Layer 7 of a small transformer language model trained on English Wikipedia (16 layers, counted from 0, width 64). Numbers have three digits each and are written without spaces.
In attention head 1, each number of a token's query is one row of weights dot the token's vector x. The head spreads its attention over the tokens so far by the softmax of query dot key.

Query weights of the head. A number n stands for (n - 500) times 0.0021.
q0: 758445561547614512651379438494542427559309551669577554699545374746456556698576415452339425347644415665798341386447301543482804324468589226422643334580721856355329492553623627718387470753862451
q1: 571650560563342435601268641614534446501636439602231550661400636635918471429333810573617765635625664650388721284611391442411278875452135577694714554397386558614544553396312414249626427528426486
q2: 237204718404572705438404478636631191531231419376408686680701422379499471656525346507626383396545477347537572282640580672465383486561554637471338422509566512151393653419501470617331604612654305
q3: 313536602658695568290538460362464335637311408519416821491408458441737652402266373297553635357530500418637703449440277360472614470349426650493592418489328604471559593575451565427565642501680502
q4: 438388566554542422445500509547313507485238364502669618588611625519624496204986536515516536640418512514418117609429424579436545356482432373614431272648723732435527634459535450735518485683525410
q5: 391231537513348371568496445439518409351434438535481713432380537643512498412632369478401584579425453812277567425677281338451587653295243415543521517617804586557337621549567574622545666348336455
q6: 628319546516782553575712355356560491284625518488391444283324383486581577625501552409552401545384317442246536520571475391598558584389462269583366516692412305594221455663377615547416600811723465
q7: 402370474591724622727597262452418638342506638313384382491335743572563685520619598434372479483449286454535573676387532548336458573679310402639512421522546309747516552662585716653612448446462787
q8: 378349633491669570669598523278633262484570616363439365573365487553408530464535750883663386506518398836391708592631332521476529730458485555493590463632297455575527676465433691520698447472520567
q9: 508635431373498767579421636384463486415541527260571266418289406450584599674432650586649466522800523456635482527234709671399305522460299238666458497564598424633447379447614516263429460639564597
q10: 412600600502570574443654302536550620664583600400578500317641270204533760614511491301649511521784624418485588619316667680679454493513611742426474712553337489387650490520574462289715587694446406
q11: 520727453369575401769430637282511547374620159453752649435398477476612333671492283540522632657528515385408755514389132552543572636541179565613592493567835529680641351348349524504471558625758548
q12: 450491530331520295603741505562487444674415413382483552619566451656632549525689483291650569515535377551390587522297362524339384409272310176493672436638325642458371611479465324552408317552709437
q13: 376538334334433509500284668433442458516501588350359383362292701285519658334452604561440563540639661496434528579664389518326473045542573585403570433473597465267588553630375426516585675672608287
q14: 442536378247424547484720784593553513313207236710520563381719451668499421642733627191351324416414633363699409253681577425303576571598536591355470159420622327055381817480534607673553645219659498
q15: 480644469494557755401391337616553489535458404441270516510393685360637526543740337733573302471669650679482660350555343656495231501569266448575621539427444335494612646632640452487311688590588431
q16: 503601534351438675637224394448612432256374724365564300367494451338362589373375425605473569509457655408612463480403582533668430568433677784500375622671332538563650671431503497456596527372406517
q17: 554370444257585563658351630723480361718389488278478733645443329431495471474518358363670487616354427428305531350250544438533602366241554515383429699380597432440353424509382569383600695468657392
q18: 392478453597560509531574549366301504487536337388590540203389340567574634471398584819493208308371521460708449654295492606513492592462410500717650680394488469399350448557454481501697491425458458
q19: 528453447602535316579413603637580589335361466767699546543448514656548435480492512548548359381453405705418503314672712536248670331456563229414525471520712635456580489462705468392546353614665553
q20: 519584437525550453550394533579409687422447443651473482327682476543553387402510418519487534528451487570699425300210721388632548425544366416314679634229446405391608486591499585678471468532641521
q21: 609457596616634516587514339606547680490387175577428537634604536498499551524462542648682387436704501572572643181412295418452464243562441468467550546544343268468379632666450779539365483572355472
q22: 533396480625664549555456493376711589457433559518502437500600678657372414597423625564453447456754729515453401471701564424461471396586432454597488595354659506423442595227443601454462698579383429
q23: 527670420547564519364362544539653712434644539415392376261518371488301583517561478673557578266470440659404343491702445333596256222595670778448691759514441553428416471780535622441486540397385483
q24: 765588579423595498384397476394473355416657461476576598458533271686640563754589500512055460704424512655362597536537071437413540535620292553723670331581478612537515614420545442517152777417653680
q25: 671493241470688346557522405520521688381731455606439640442388427733397564697585486300375693550610447598525484619658238616487361652283405643438424428574511396290526627575597493463567688490314409
q26: 397536597592414657695690564600396418401459516392237458293488698535298583817513499451485620477502493570426554440610432516413687377417428213677421116473546356662639394605377452748113480745513327
q27: 529474660467649479528577691550647706482599315388637595519380486557685485391465563494471401421547388531636306534460522564430368527490723314559441257319603646418219484443507540299449581521333353
q28: 471274655657443342587534696700489504309370397466203458651347613643317495513500305405535459563445275595611410433582422661670649626247400437357515406540589541529566634409492630783361532770447441
q29: 470720493566688482572710663431575264519458447437341425534527434535605519518388566608619458799714707414478525503591598397686433516605294571478531580484580779604411405403490445554392476575620607
q30: 425562467576474574376454581443186567688435279704477446483710570808605568538665577281519595356478275526453477655405437453549514419467444490317518690405661589390411623511341567702311488672283454
q31: 566464640520428383288548572761493494500359479264593423286535574392485559523680659559676337656443352474658674566626678675441474419585793636629440329455626520537375387380386383598583483608421455

Each question shows a short text with each token's key, already scaled and adjusted for position as the last token sees it. A number n stands for (n - 500) times 0.0041.

Then comes the last token's vector x. A number n stands for (n - 500) times 0.0087.

0 " be": 567152705477567273294429311392682153548667632543589466358593549615540567205508482535477438522640
1 "f": 528164731427628212328433334450699127522674605518579515321539575522577638127439509549458443631738
2 "ore": 555153712394622245275393305439703079549691594551576507328490579613527586150438532554459402583660
3 " \"": 551147690455632216349455303368635095494665631518576440326492609582549579168430513592447481583714
4 "d": 491184755437651232327419293441673121511680644533588475329548570554534582145415571534506445551748
x: 565465626586498470768573704532530461517443381524507498542524401594680509521732458394672619435603465632403388475559540477555553384494430620403597365362623710474613640560810560872317312537612522
Which token does the last token look at most? 4 "d"

0 "en": 567162756502567267306415332387677162531674639543570465391571534604539563221510489537454425528645
1 "eral": 540118713400615203342422346422727083551699602528548485412503606548561622201399509542482391605690
2 " A": 557142781482610226382493364438725147563711616585583514350496597547579627186412552581446430603700
3 "ss": 581168730447609197368417356473703088575693574543534472359524593661592657190389567580427487568671
4 "emb": 523172717486589183336449305466739104583714620512517498334536583568574639191402561551506389592677
x: 507523616514506509696502623509591491490401397551513467550471415630695668581677419411636582465541453557514395480506464430541538415434441474415569334293540688310541567532931543897323309608478580
Which token does the last token look at most? 3 "ss"

0 "ly": 573161720482565268294409315394689165544682644549565469367590539604546554214504464528480432518645
1 " 17": 522144755454582214373377292400717129513664596557553485358529619598584548149463498552492414603680
2 "th": 525154736464630241304405348381710110561726598536578516365533595557512598156372485531470444624721
3 ",": 538098721434629214348384293413647139492646626522598548313547604632578576149410459561491411555703
4 " ": 549169770436616193316408306447634128486625640539546430393553628604534562152391477591456415617745
x: 617589604618474538674470623462483477477384415529615548464521323669591585535660469376615626440438450583415366414618525401544595387469511597440559261333519748391579694546858541804495268559632530
Which two tokens does the last token look at most, in order? 0 "ly", 4 " "

0 " cons": 560193730489575282293433333384682144533662599543580441386574542621524596205510505541483436564639
1 "ult": 472204729418628253284410304433656079539725611533570471412535590581511590158448543535498423574665
2 "ation": 527133739380653243309454305452705132514705592504554516402543536546546592141447527563474388582679
3 " with": 539104677420667231322425327395699113515626610520581476327525543567515620165430493580472425580688
4 " the": 544116710427623249337435344414709120520693628533537542344589556585500600155362447525486401562677
x: 640535680509488547669466630333567508455421404568514510438460385613638479555781384358653562513399395593421481448548501494602522384425547519342465342300597714408585693531815628801356306523533543
Which token does the last token look at most, and with what share of its attention? 3 " with", with about 50%

0 "am": 570175751510580262300425329377681163529683646556565461402568552606538555230499494549454436545646
1 "ents": 539124766446633219297414302440678127533676617546563479388522562574557569135461494561456430575672
2 " h": 507133656405637221299455294407651168584685621477588440338527611574572624121444517575443424630691
3 "av": 501179687423700180287439289486682134588630612522581453326539598569560551141404509495437427612682
4 "ing": 515112708378704276283449302459734156542655595520554486325500592571568579136444495544454381604708
x: 593577553588505587665460567454531476422417414578624521529506440585660447523746389377650614485482435641530368487409574500529552389442417548462619342301676764426594608523845635830280281533503507
Which token does the last token look at most? 3 "av"

0 "ath": 572190732495566279301429323362689172533676637549575453390577543607537577223523506540476441526628
1 " pro": 557164705409633225298516344424681132526675556491607425369487616607537656202438539625501418625712
2 "b": 514175706437614207328471319433684104577674582473572485379514552518555657164439614558491392640713
3 "le": 530137690368677219304478303468708087598681580461564496381460577566545576172468550600460405603708
4 "m": 508163746403671197370433352439733111599636609449567520381512537522533585140431547535452413636709
x: 585511560554431515674553654438532533493416430576584531433513446573571503634628459366742630528483430608412385463464454481609502340436433476526499325285581681474610661556900590849331291615552536
Which token does the last token look at most? 1 " pro"

0 "il": 558161759519566267296400328380697164541667637562565457389558548614537571235502487537478429533631
1 "os": 520117790474631256325419309436710138523654581559594469380543576557540605146458535559456413546672
2 "op": 501128792465645221331413291420715136531656641555592517362532550521532582176452528584454394553706
3 "h": 482134757461638207386412319379715142565671683488601478372463553496537586160443558625456434611707
4 "y": 544149757423653211321435290424734141535655675515574489363479546524556551173431536576422383593719
x: 587488542543481645645591611372509431412354376553607555448477458585602493576630406442680671494574453582444372515429458534516568351452442520421488310297622738349584664522853597790313226560574520
Which two tokens does the last token look at most, in order? 0 "il", 4 "y"

0 " l": 549172732502587271278397307380669190541671639535577453385567554612522575207490489534472438544651
1 "ate": 519152707412706248246400314418696114530695580576587523371483594602514579174422501540487421571705
2 " 199": 491114778476629225336459320399697124532636644528589523354477583582555548171433484604514399581701
3 "0": 521118759460633228288431329334702121498645623533603514402488567568575538150422547567471378613679
4 "s": 515113771471677238303418346397676139557634600502606491366513529559528559102428497553460442604714
x: 559466594646466536629525621438525404478376471563622586463551363545628514526706461432671603457500419586497346494443458486564607310412430564420582350269559739504586691519843633800323251512580540
Which token does the last token look at most? 4 "s"

0 "our": 580164742491571278299430341380693149535691641550562466374566539605535579216497489536477426539627
1 " b": 531136703396656181296471318435676143548670595529580483357549634548543621186457513552453386615713
2 "as": 515157675450743208322482280446717159577660536553577495339520593549537567114445548545437457571681
3 "ic": 522105691369680204334437272451722145581672572505559542372523630535525581157417541549412406579655
4 " f": 536124663454700245336496319453700113585688563499573517342534610582548605142426516569438402635735
x: 540526606478446553695509622445510472451487424542555490428529381631623470619687405450655561397408388561475392475469562406614560344358467453409648333327563734415642629479961532809372337590540450
Which token does the last token look at most, and with what share of its attention? 1 " b", with about 30%

0 " in": 569166727501573269305421334372681138537666633556576470378563556640540585217500487554491443533643
1 " the": 532115708457611258323435341402723119519698621555543535348566572601512624172393456529497400593673
2 " f": 543137696476672259347475337440708107571719552521581526323535586615545646168403503574463403609733
3 "ollow": 534120669438668223295495339458682028567682574524579460353516590604548572178382523546505436598647
4 "ing": 559102751396650294319445369439736112552695573497554499320524521578556623168399502559508378555706
x: 586513581645530543643432573405624447457388424497583537560455428543658462563724369398653584471467387671553417464492568500531583366421478556421594331347634747424568616540875613820279271535480558
Which token does the last token look at most, and with what share of its attention? 3 "ollow", with about 30%

0 "uc": 560164756510563271295412315386674160530684647555566447391558543600541576236503500530461435546624
1 "ational": 526146761386636216324415338426697117502716640566539517400537593548550624181418526554459390593647
2 ",": 551092708418605210362393313418643127492641616520576536336533586622590607144433493557492407561688
3 " play": 527123701364678235270470313454666102509673618566565447340538583531559596190459499555500395568696
4 "ers": 529134736391662252312409325432673141537656589483568482322533545561552579084518500538479413573657
x: 603502596671434569605535575390596474395417499574557608470497422543666535468713421411630613515530400615508332473483505500604619361411434511426569349267664681513561647503891644824392249511492500
Which token does the last token look at most? 3 " play"

0 " be": 567152705477567273294429311392682153548667632543589466358593549615540567205508482535477438522640
1 " in": 547131647426647218315484346404675062518632592548576421345494612634580606170455503582526469558708
2 "c": 533177698420600218366392314444659102582685602530596494339537567581558631169448542582441418607699
3 "re": 513182736381638255298430312496689095620666603510582515352515563632515591161456488603448408608722
4 "ased": 501120692404672286338394310471690088522688611559563521377554548602560601155478514549498360592743
x: 577496621640489579710510574493564568467423397530540521516514373634595516570747402453710574419463401698482362483509558437679579446456447584416560319301599759401566565511811595795298288538499544
Which token does the last token look at most, and with what share of its attention? 1 " in", with about 80%

0 ".": 569148723512551258297407310363666170510654642523566476399577554614535545207477482555476442515653
1 " Con": 504176766491599264308445347416644076552693652577582429341417579588568607221370549579513449605716
2 "se": 507179795410617236255406343434693092518707624526566448365515531607564630242427560602501387608681
3 "qu": 535140768464599256344409317426696091525645650507608488375495537529555643185437606578470417580700
4 "ent": 489100749434662271321418332441702121529713638518531530401480580548566636158426567574452397606684
x: 569522642593490599637542568434559555508421489503480533478605404601644550572657446407696606428481462636524429464501506461614567456401405524465553299321641760371577592381871551853233293604453504
Which token does the last token look at most? 1 " Con"

0 " an": 576171722494570273307432330383691158559678613535563482386594547620523576204485486558487437538649
1 " an": 544135704436636237337483338410721114584704576491550482363570576615539599180415462574491408600710
2 "s": 562168766465665259351455375453682105592698500520592506370548516613534608099436520574496464600698
3 "w": 535156719446611224340465304467689062573681609466561485379551550540523589149434552562499434596707
4 "er": 536170788379669224346431326447706126599687619486564512348496581558525566125442512536437451583719
x: 629520661618444544637571596393576519502416474563562512508489448600662491529702403363711570543598371584462394456438519460554605347410361540470584362334664718356587662513846630774331271539586493
Which token does the last token look at most, and with what share of its attention? 0 " an", with about 30%

0 "ase": 562170726484578277288413325380682167528677636532565450388566513590528566215513497539486432505646
1 " in": 532127662441638227311473353389678058515617594533579413360488597631568621183456508591530460562707
2 " in": 536140662450632242317478359395681050532627579545573429349502595664563636179460500603534455580706
3 "ter": 497210734397614270343462361437678066603705586517550457339553577638536653146439503569489435621703
4 "est": 517195702392639249331440345434718087575731626508568512377559571572571665161465519560489404609683
x: 575503668582528576641579626417605591443402320602474511530504480619602520587731412411726574415524431592449450511521511426610558434400439527433604354344607688406574671544898503761278283608450554
Which token does the last token look at most, and with what share of its attention? 2 " in", with about 60%

0 " of": 570167725501573274303411324370697158530668626562575485374566551618533583223501482548481447518631
1 " v": 518173738437653172310409310444662121559636579517613461358541608573536616195436497570465420621706
2 "i": 459167730474705208271456312435709186522652538537600477369476631569525569166387556591463430668690
3 "ew": 447146751451688240313456271424735164521662617504579518372479566518512560189418563562477410641732
4 "s": 486124765448690234336433307441695175569633565497611496358497552548528562096460532568470449610732
x: 581500617639453544623547612473483405451394443556627598460533363543632518542711461439680619483526398579499326476395487499616601323429404568434592326295588710519590659552828597818312263555562517
Which two tokens does the last token look at most, in order? 2 "i", 1 " v"

0 "\n": 568140714496568248292373295365647136496661654498587467389561565604548561212449494553455446520656
1 "The": 529095703436622224313404333413674114477710613518549525336581560575503599170333475512472410581665
2 " comp": 533162730416682249314492340406672105564700499449604387362492554576570644227361580610512412587721
3 "os": 526120750429676270285455329451659140501693528512608417414527550584575604124432616585516397568683
4 "ition": 509111740361640259305451288450675134499701627482569487391536539545523583188393574568494377577702
x: 618433581560553589641464580461568521479367452514597561551418456637704569542652479420690647433524411556555348465538516411660529432412449517444450295316656713417634607420826654824312285618536517
Which two tokens does the last token look at most, in order? 3 "os", 2 " comp"

0 " an": 576171722494570273307432330383691158559678613535563482386594547620523576204485486558487437538649
1 " in": 565135667453640225323492364400672049534635572541574437372492606649574613179440513597536481563707
2 "c": 547183715439603223370396326436660092599684585522599507355531563589553634173438554589449428614698
3 "re": 526188749394637262299436322488688085634667589500584525364511559636510592163451501609460415614718
4 "ase": 528151719394658291280451342460721090568729577534556524370529566583538601152459546603509401572686
x: 617417618588540542693486583386597512475418381536530584489497411615606546516718416409716634396589353667550387451500509452603543377444443576449555324319641752436613540485838554792289303538439534
Which token does the last token look at most, and with what share of its attention? 1 " in", with about 60%

0 "il": 558161759519566267296400328380697164541667637562565457389558548614537571235502487537478429533631
1 "os": 520117790474631256325419309436710138523654581559594469380543576557540605146458535559456413546672
2 "op": 501128792465645221331413291420715136531656641555592517362532550521532582176452528584454394553706
3 "h": 482134757461638207386412319379715142565671683488601478372463553496537586160443558625456434611707
4 "y": 544149757423653211321435290424734141535655675515574489363479546524556551173431536576422383593719
x: 587488542543481645645591611372509431412354376553607555448477458585602493576630406442680671494574453582444372515429458534516568351452442520421488310297622738349584664522853597790313226560574520
Which token does the last token look at most? 0 "il"

0 " N": 553146748518575253288401307383672168519674661560569464372569560599539559225485489531458451534659
1 "in": 524138796464664207305394322441718145509643616536571451333475569544555599157410488515466463570686
2 "t": 502134772477659229345389333409706097547676633501577497337500568536520572186425493561440446577765
3 "end": 513090755470638208315429285435720103523697667540581502390505559485533556206425531538480432546694
4 "o": 510106770440653232336419285414722137537674633497567523359520571513532554166439536615426419539696
x: 561478604604475622654579597382503444565408453499487596460580402522637536536696419385674738443545373626461357466469451483562583487520498544426551329338613717410616620491861561822321232569619515
Which token does the last token look at most, and with what share of its attention? 1 "in", with about 30%

0 "ers": 567180734500567278296402314367687173523679642533564458385571531600532568206537483536468432521621
1 " to": 541139654456630223335421304399710127531640584567570490307530593642555617161490468604488398581714
2 " bec": 549104614420599266300388264413668123553642599545595472369580597626561641154504446540469429594682
3 "ome": 568207689363646262251381336468740099527694599554540525338578592602518594134436419539472383601660
4 " sp": 469208662453707246310463282388703114586687541482549522286569574572514613156448534586461419614720
x: 523435636499467476675469609502521500450493318635545506461525385591657509590691377456609678413465417598509393421524605419628521321407429480404636319315534673471630580506920523866378327542532551
Which token does the last token look at most? 2 " bec"

0 " cl": 550182715493573284281428311371677171538680636553580457384564551611531588218508507531469427543622
1 "ub": 549187727412670226262470338443708080563711605554601487352484576534537601180426494544454424627686
2 " m": 501155737425685224294452357422676098544653582476580444338521579623539590177419522569453395629714
3 "ost": 511167734430682243258444352483703090554693573513553465384546560608565613193373513570476413620714
4 "ly": 524113710417618260296465340472707102599681590504567476370534551618579579166444493589515393603738
x: 592457588647519614572486680393537412430375330497625576476453404599620487554684389387740578452500322585483393527486506479584573377478470547381599357364592724430579626544842610829331301539439537
Which token does the last token look at most? 2 " m"

0 " Com": 561186756506575281301429331371671144521676640562595449381560563627540588216505523554470444556640
1 "p": 483188759448638211340429315371691113545698633488586478322525575556578617186439565584463427593689
2 "u": 515157756456642230334425296430695136518656587496596419395489582542524611164421599589459392623695
3 "ter": 480153781386649226338451322432672113569682644473560443389488582542546599152458562576473440607727
4 ".": 541050666429635205350462294431674138470612651462559477394491603616564560140458543642478395578702
x: 646462587584563687662570670447456480386406519573596552378543371631643590573688501420638656434437390648453428478486559444553579399419484553431537307357628701367616575579804605875362302531558571
Which token does the last token look at most? 4 "."

0 " in": 569166727501573269305421334372681138537666633556576470378563556640540585217500487554491443533643
1 " p": 498143752427646221298479339405694157558677584502606465310540612577547620209417519576474419612711
2 "os": 510131724454691253295457297468678163541674484570593450380522570590534607137417607585510436564709
3 "it": 474111700420697262329475274488707141571695585517607496351476572518566606186406548612518441589756
4 "ive": 534099742380660255308415315437713122514698600506567522374489557564523582175429551564494384590730
x: 639473629578497571671526614464595496546439418460609532427467465591619543554718396400693603447486371652471363447490517504625593414477462537478529369339719746345619618480828617805267281543498522
Which token does the last token look at most? 2 "os"

0 " ar": 583194725500570275292445325384675155542686612552564446392576556618537592213496500547475439550637
1 "ith": 538156736444648204303456368404705099579670578540561462360499570594543618138439505606448462617667
2 "m": 511185775419641212343418355439721094575647637473573507372530536544543593155424508537444416642710
3 "et": 499216776460650280321453321419712111552687642482592537344509552545527584142438545559449423601712
4 "ics": 545141777404620244287434317423698137527681591505529529398535543557537573117461531594456394586662
x: 630471588570520609627510549369559470443373450570545582440460380569658548483644441406690628480524399637549334469508469498577588370452463480473513321242677716448588661469852606807315245535497546
Which two tokens does the last token look at most, in order? 0 " ar", 1 "ith"

0 " in": 569166727501573269305421334372681138537666633556576470378563556640540585217500487554491443533643
1 "c": 533160731431612194349380307424655102568666619521612494353523569551555609177427538573434435586711
2 "or": 513182792388650241330407313463679124573638595526593483354501583623551629151431522555431419610705
3 "re": 517154782395624248307428318478684096604659635487586512371496552597517574181462502606441406589723
4 "ct": 478160721422675250323423329423710083546689646518583490371517558550532612191425548586492392579701
x: 545482573570507580699556603445552516499366314620569561495490467588596537560740431434703638467529442641488484502527571411608519406456447601482517273328550757453544620501860550764230279634486535
Which token does the last token look at most? 0 " in"

0 " t": 558169732500578267287424307373671184533671618523579466388571549599507579206496511536488442543663
1 "our": 505128729432657253294460325432727129544671580517569499316474579557552603157394501549507445623701
2 "n": 489095756468627249332418313424687089560636594449592513351471557539542592128418532572511437587675
3 "am": 516154743434671190359432353407706105573692633503570503366487588534513564129407506568457419616685
4 "ents": 540125757431639230304416298440676136544666621519556501378534551568541555111454492572466416578686
x: 598486600647496604617502568414509457407366460560579603473482355582641528484672430419679595490526424586557373489504457463624623363420451531423526307257620738458551645481892596793336244518533527
Which token does the last token look at most? 0 " t"

0 "resent": 554145745490561252286398325400674161519675644555565453377579534585533563214492467514475428516624
1 "ative": 516150741400653202324387345413695116499745608544529516410549596554542617175411474536479383560672
2 " one": 545104729431649230337466337423709094508709585465569496354520549566507590162430484534511395553684
3 ".": 562046654450607201360459302438663107479628613458573509397520597617527557156386486621488407539713
4 " S": 510142748454637236296432344451652143532700626527604495284534598541565582173382512576467466560725
x: 518455624550440533641470680394549380487372414538563636451484368531591540546695457444566537436522400572367430421494659490575527392406438543318579293308572758431676719533859566808427300539558527
Which token does the last token look at most? 4 " S"

0 "as": 569176737502568275313431325384682176523679643552564453391574532595533566218523494534457436517631
1 "ic": 532110751384611211332406311436702122531702610505575513380534596535544613183423525545425392556638
2 " m": 507156727435673222316459363431673083553659561462569442341538577622529593180407520563430385630707
3 "ult": 469192737468643247273427301440651088553718593550565479429524591611492569175380540570503439574696
4 "ip": 526146734470663241294466342468726143562686543508597519377555553536551624164393535608461414618727
x: 524460633559525504575439643389518491449338359574479505527460484557643613668651487444700654394490443651470403435388494525534563395460444518427592325334557754457613646494873516835320282631492502
Which token does the last token look at most, and with what share of its attention? 2 " m", with about 30%

0 " p": 550163744501579269287432316374681190533667623540577461394576552601531583223495509539485438549646
1 "ur": 542152726429659191300423271511678111580640591518618445360479571552559584172415510544473451597725
2 "p": 467171743453657204336427308366690119572663609459584506345506560519535588159414573585464421591717
3 "os": 508112753463672249300439294438687163531646543520603459404520571552525577120440589579480414560705
4 "es": 517130766412667232320430297463704154529644597491558488375529525570527586129480536569469422591741
x: 644516572646479539615545613442542415453350449540596578450482441569628561592703416430699663490550372576518336432463517469625604381499436535456567326271634719478567647538809616808334245532539492
Which token does the last token look at most, and with what share of its attention? 0 " p", with about 30%

0 "ly": 573161720482565268294409315394689165544682644549565469367590539604546554214504464528480432518645
1 " re": 520146697384640256300510310438650091519680613523614405367516644623538647159437514594489459601695
2 "qu": 519176696419612273306414285456660089512650613504614459358557556549568616140448577569486403602713
3 "est": 493188679364667229294439322448703117557716629480554488401557590526588626145459527560485419618711
4 "ed": 507097677371689276333440327481696106563637568489564479410542556551581614136479513534500364614751
x: 545538590671507529689529602482540548487403493538572479545495390632584463626731434415706608471500374665475304512392522456607547431438467573460637345298623739435602571500786628849283301536502547
Which token does the last token look at most? 1 " re"

0 " a": 581163726489562263313430325392682157543676616540574489379593560619520577188466488546481434523656
1 " g": 529155728412658185302467324450639162559691559525608483314574600578514598164418497585470419552716
2 "ol": 487184681376683175335458281495729150631658577521591447357514569539541571176385546526523465579687
3 "f": 512139737434666204366475325456712153567656599501581543343498562506544605130426564570451449622764
4 " c": 526136685434663201312452290429667152578665573516561508343507614592525597166431566548411397621726
x: 511548653478442540738499705533479513467452417518568521446463336601649579566646305427641615436421457572422328475524577417540571350439428460512644312335526692387628624484869566819361297545549463
Which token does the last token look at most, and with what share of its attention? 4 " c", with about 30%

0 " g": 556170734486588264290437310381680186542662620553585469374586558602521572210509492533471435537645
1 "ame": 514125735408679241278442267423726122551724603532571528366507564538514553176441488530482420570686
2 ",": 529094701421640215342393282400646141493618612507599538326523592606567576143439487569492415553703
3 " the": 537108717438622242325426323400705127499685663543529529351579566574504585160379447532484405567698
4 "re": 581168778392630229331434320476676075618683597480572545354547543588505555169390466581440435536714
x: 627445637663584535606428588373544489521455455539509576461442444577591431545680418322722565428579383609395406469492514424558550345450461450440532354363607737378586655502875585814389290609659575
Which two tokens does the last token look at most, in order? 0 " g", 3 " the"

0 " is": 573157710489568261290418310381679161542667631540575471379595542609538564203498473541474441518654
1 " ": 546176746441625188323417306449645120503631596535553431393537621616529575145410506584452420615735
2 "ed": 478152737421668269294410283510675139517645570552524484401576573616593608169403479591484439619812
3 "uc": 474177791418649259338423285457665122560675589530569462390496588533513593157433535593462444612704
4 "ational": 514164765379639231317419338446695117515705635550526534419560598560536613157410524599467396606684
x: 563505629538502576633519582378575567541382373512523536473504331603630542480681428453699599477491446637540403464545484466607526422391461568458540303281736777419541686492831583816343257581500533
Which token does the last token look at most? 2 "ed"

0 " It": 560142726488581263296437319384691177534688634551576460368582522581545552228507489525461445515642
1 " also": 509107694397690217284432283412689120502674604519626465332560557581583573216451451544442423602691
2 " rec": 522166647420610264274452278412669085559663587484555489340486550593505660156471560548457418629667
3 "om": 507184649410677237250439345438669067574647554521588456389477602590483604113402490575470427684662
4 "m": 480184711421654222318420371449707081591632597447562488377517524565550600133425520536467399702708
x: 560508552623409502685498690451537545510438390583590512456557481633580527602609456375733624484482418650450411477498449464596494327423456511500511351275538682482608691543879601840366269627473518
Which token does the last token look at most, and with what share of its attention? 3 "om", with about 50%

0 " J": 542154753515576268298414321375689170514661661563574452382572551613555566237496501539465442536653
1 "oin": 486116735459660256265436275430698095504694641578578481337452586550582596202412540570481440588673
2 "t": 505132774477656248336405368380700071554660630474595490365493549529524573170449489548446423599736
3 " Comm": 527156733466655219332422394417734092571723650518583492405468577559547614227354536569517405628712
4 "it": 528114721501683276338486356448736090614684595505613525386431534568574636191398539598489422604675
x: 537491597584480627595516573407556507503353375548525518542486460583625552593651511399695624360503404623429448509367437456492554342366456488463581315251457748403580557497846583813229369700528552
Which token does the last token look at most? 3 " Comm"

0 "f": 571174737503564268290423320381678178529671642553562464394573547592533574207505490529462436547642
1 "r": 493153783441631217361422311443706123584645645512584466348505570548570593152423521551418422620706
2 "ast": 508167752425657232294426342410718126555710621552559520386536607532587608144441527555414432601668
3 "ru": 535117786437613218335431267460738142541647615512587493403489576517567533155466535579452391617688
4 "ct": 480146724440683236321421326406729094561666652510587507381511575533524582171409525575466402581691
x: 543473554539491574686558583434526520513356339626588575479512457581600532550729447406704656473500464622486474527474557404581527408449424585465515277309550769436540613494879548768232267608514537
Which token does the last token look at most? 0 "f"

0 "e": 563167746492564271297403314371678174524667646539572459383571548606546560215513496554469445514645
1 ".": 536067668452620196341442283431689137478616643504562493369510611633554559157432495630468417559711
2 " Con": 497169755473609264300438326417641074544682665562578424339434582578565601202375542583508444605726
3 "se": 504176782402628235254403333436690088516707628524570444362521539609570624233429562601502389610684
4 "qu": 534143764460610256342409308426694092525642650509607489374503547534558639172440602577467415588704
x: 468408619593463518620608604431563535486468417453451498501541408624665570588640413416671657422501515633476397434526452409559551421486438575451569291257597709430640633501885518887304325591555459
Which token does the last token look at most? 2 " Con"

0 "i": 565164752509562257305432323380682184519666636546561452394588543586534551225496495542464446517650
1 " and": 526128698404644210346402305397687128532694607545569509324547583591550593184419486569478417560717
2 " S": 536152751454635237332450344463692155555716640571605498262518604564568605186428527566436462555702
3 "K": 541130717468634167335480296440729118539708669563546518287527550543566546202420547554442455544696
4 " O": 565130729487616220311434296424727155561722640536545491319475608543581569217393532616412460579733
x: 544521627570461668663450634373505430494353439495548597422489383584601557573598400418564612452467422581369438372505586570505549397459459448360594351309540771312625649459938478811382320581573523
Which token does the last token look at most, and with what share of its attention? 4 " O", with about 30%

0 " un": 557174711500582268288416318379686153535665642564572459382562573627535584210502484560492448551657
1 "t": 488186713445678248304409332422689083550666599500584489330519588565535580147443487552461457613758
2 "il": 487167749432627214281353295465734104576626592513549468370513594593568589164422520569497397598687
3 " December": 491116734519619276329370328425692054561667647567562535382461570600545569164416495585551415564708
4 " 199": 489129802497608239343454340396702119520647663553578514346478586607571570194441477617524391592690
x: 609494603541490673613496650416570459496427367570576597510519476625669632576616458298576505459437407643505407522572553410606599435371491602389524322287515718363610621554882545816392285599584630
Which two tokens does the last token look at most, in order? 0 " un", 4 " 199"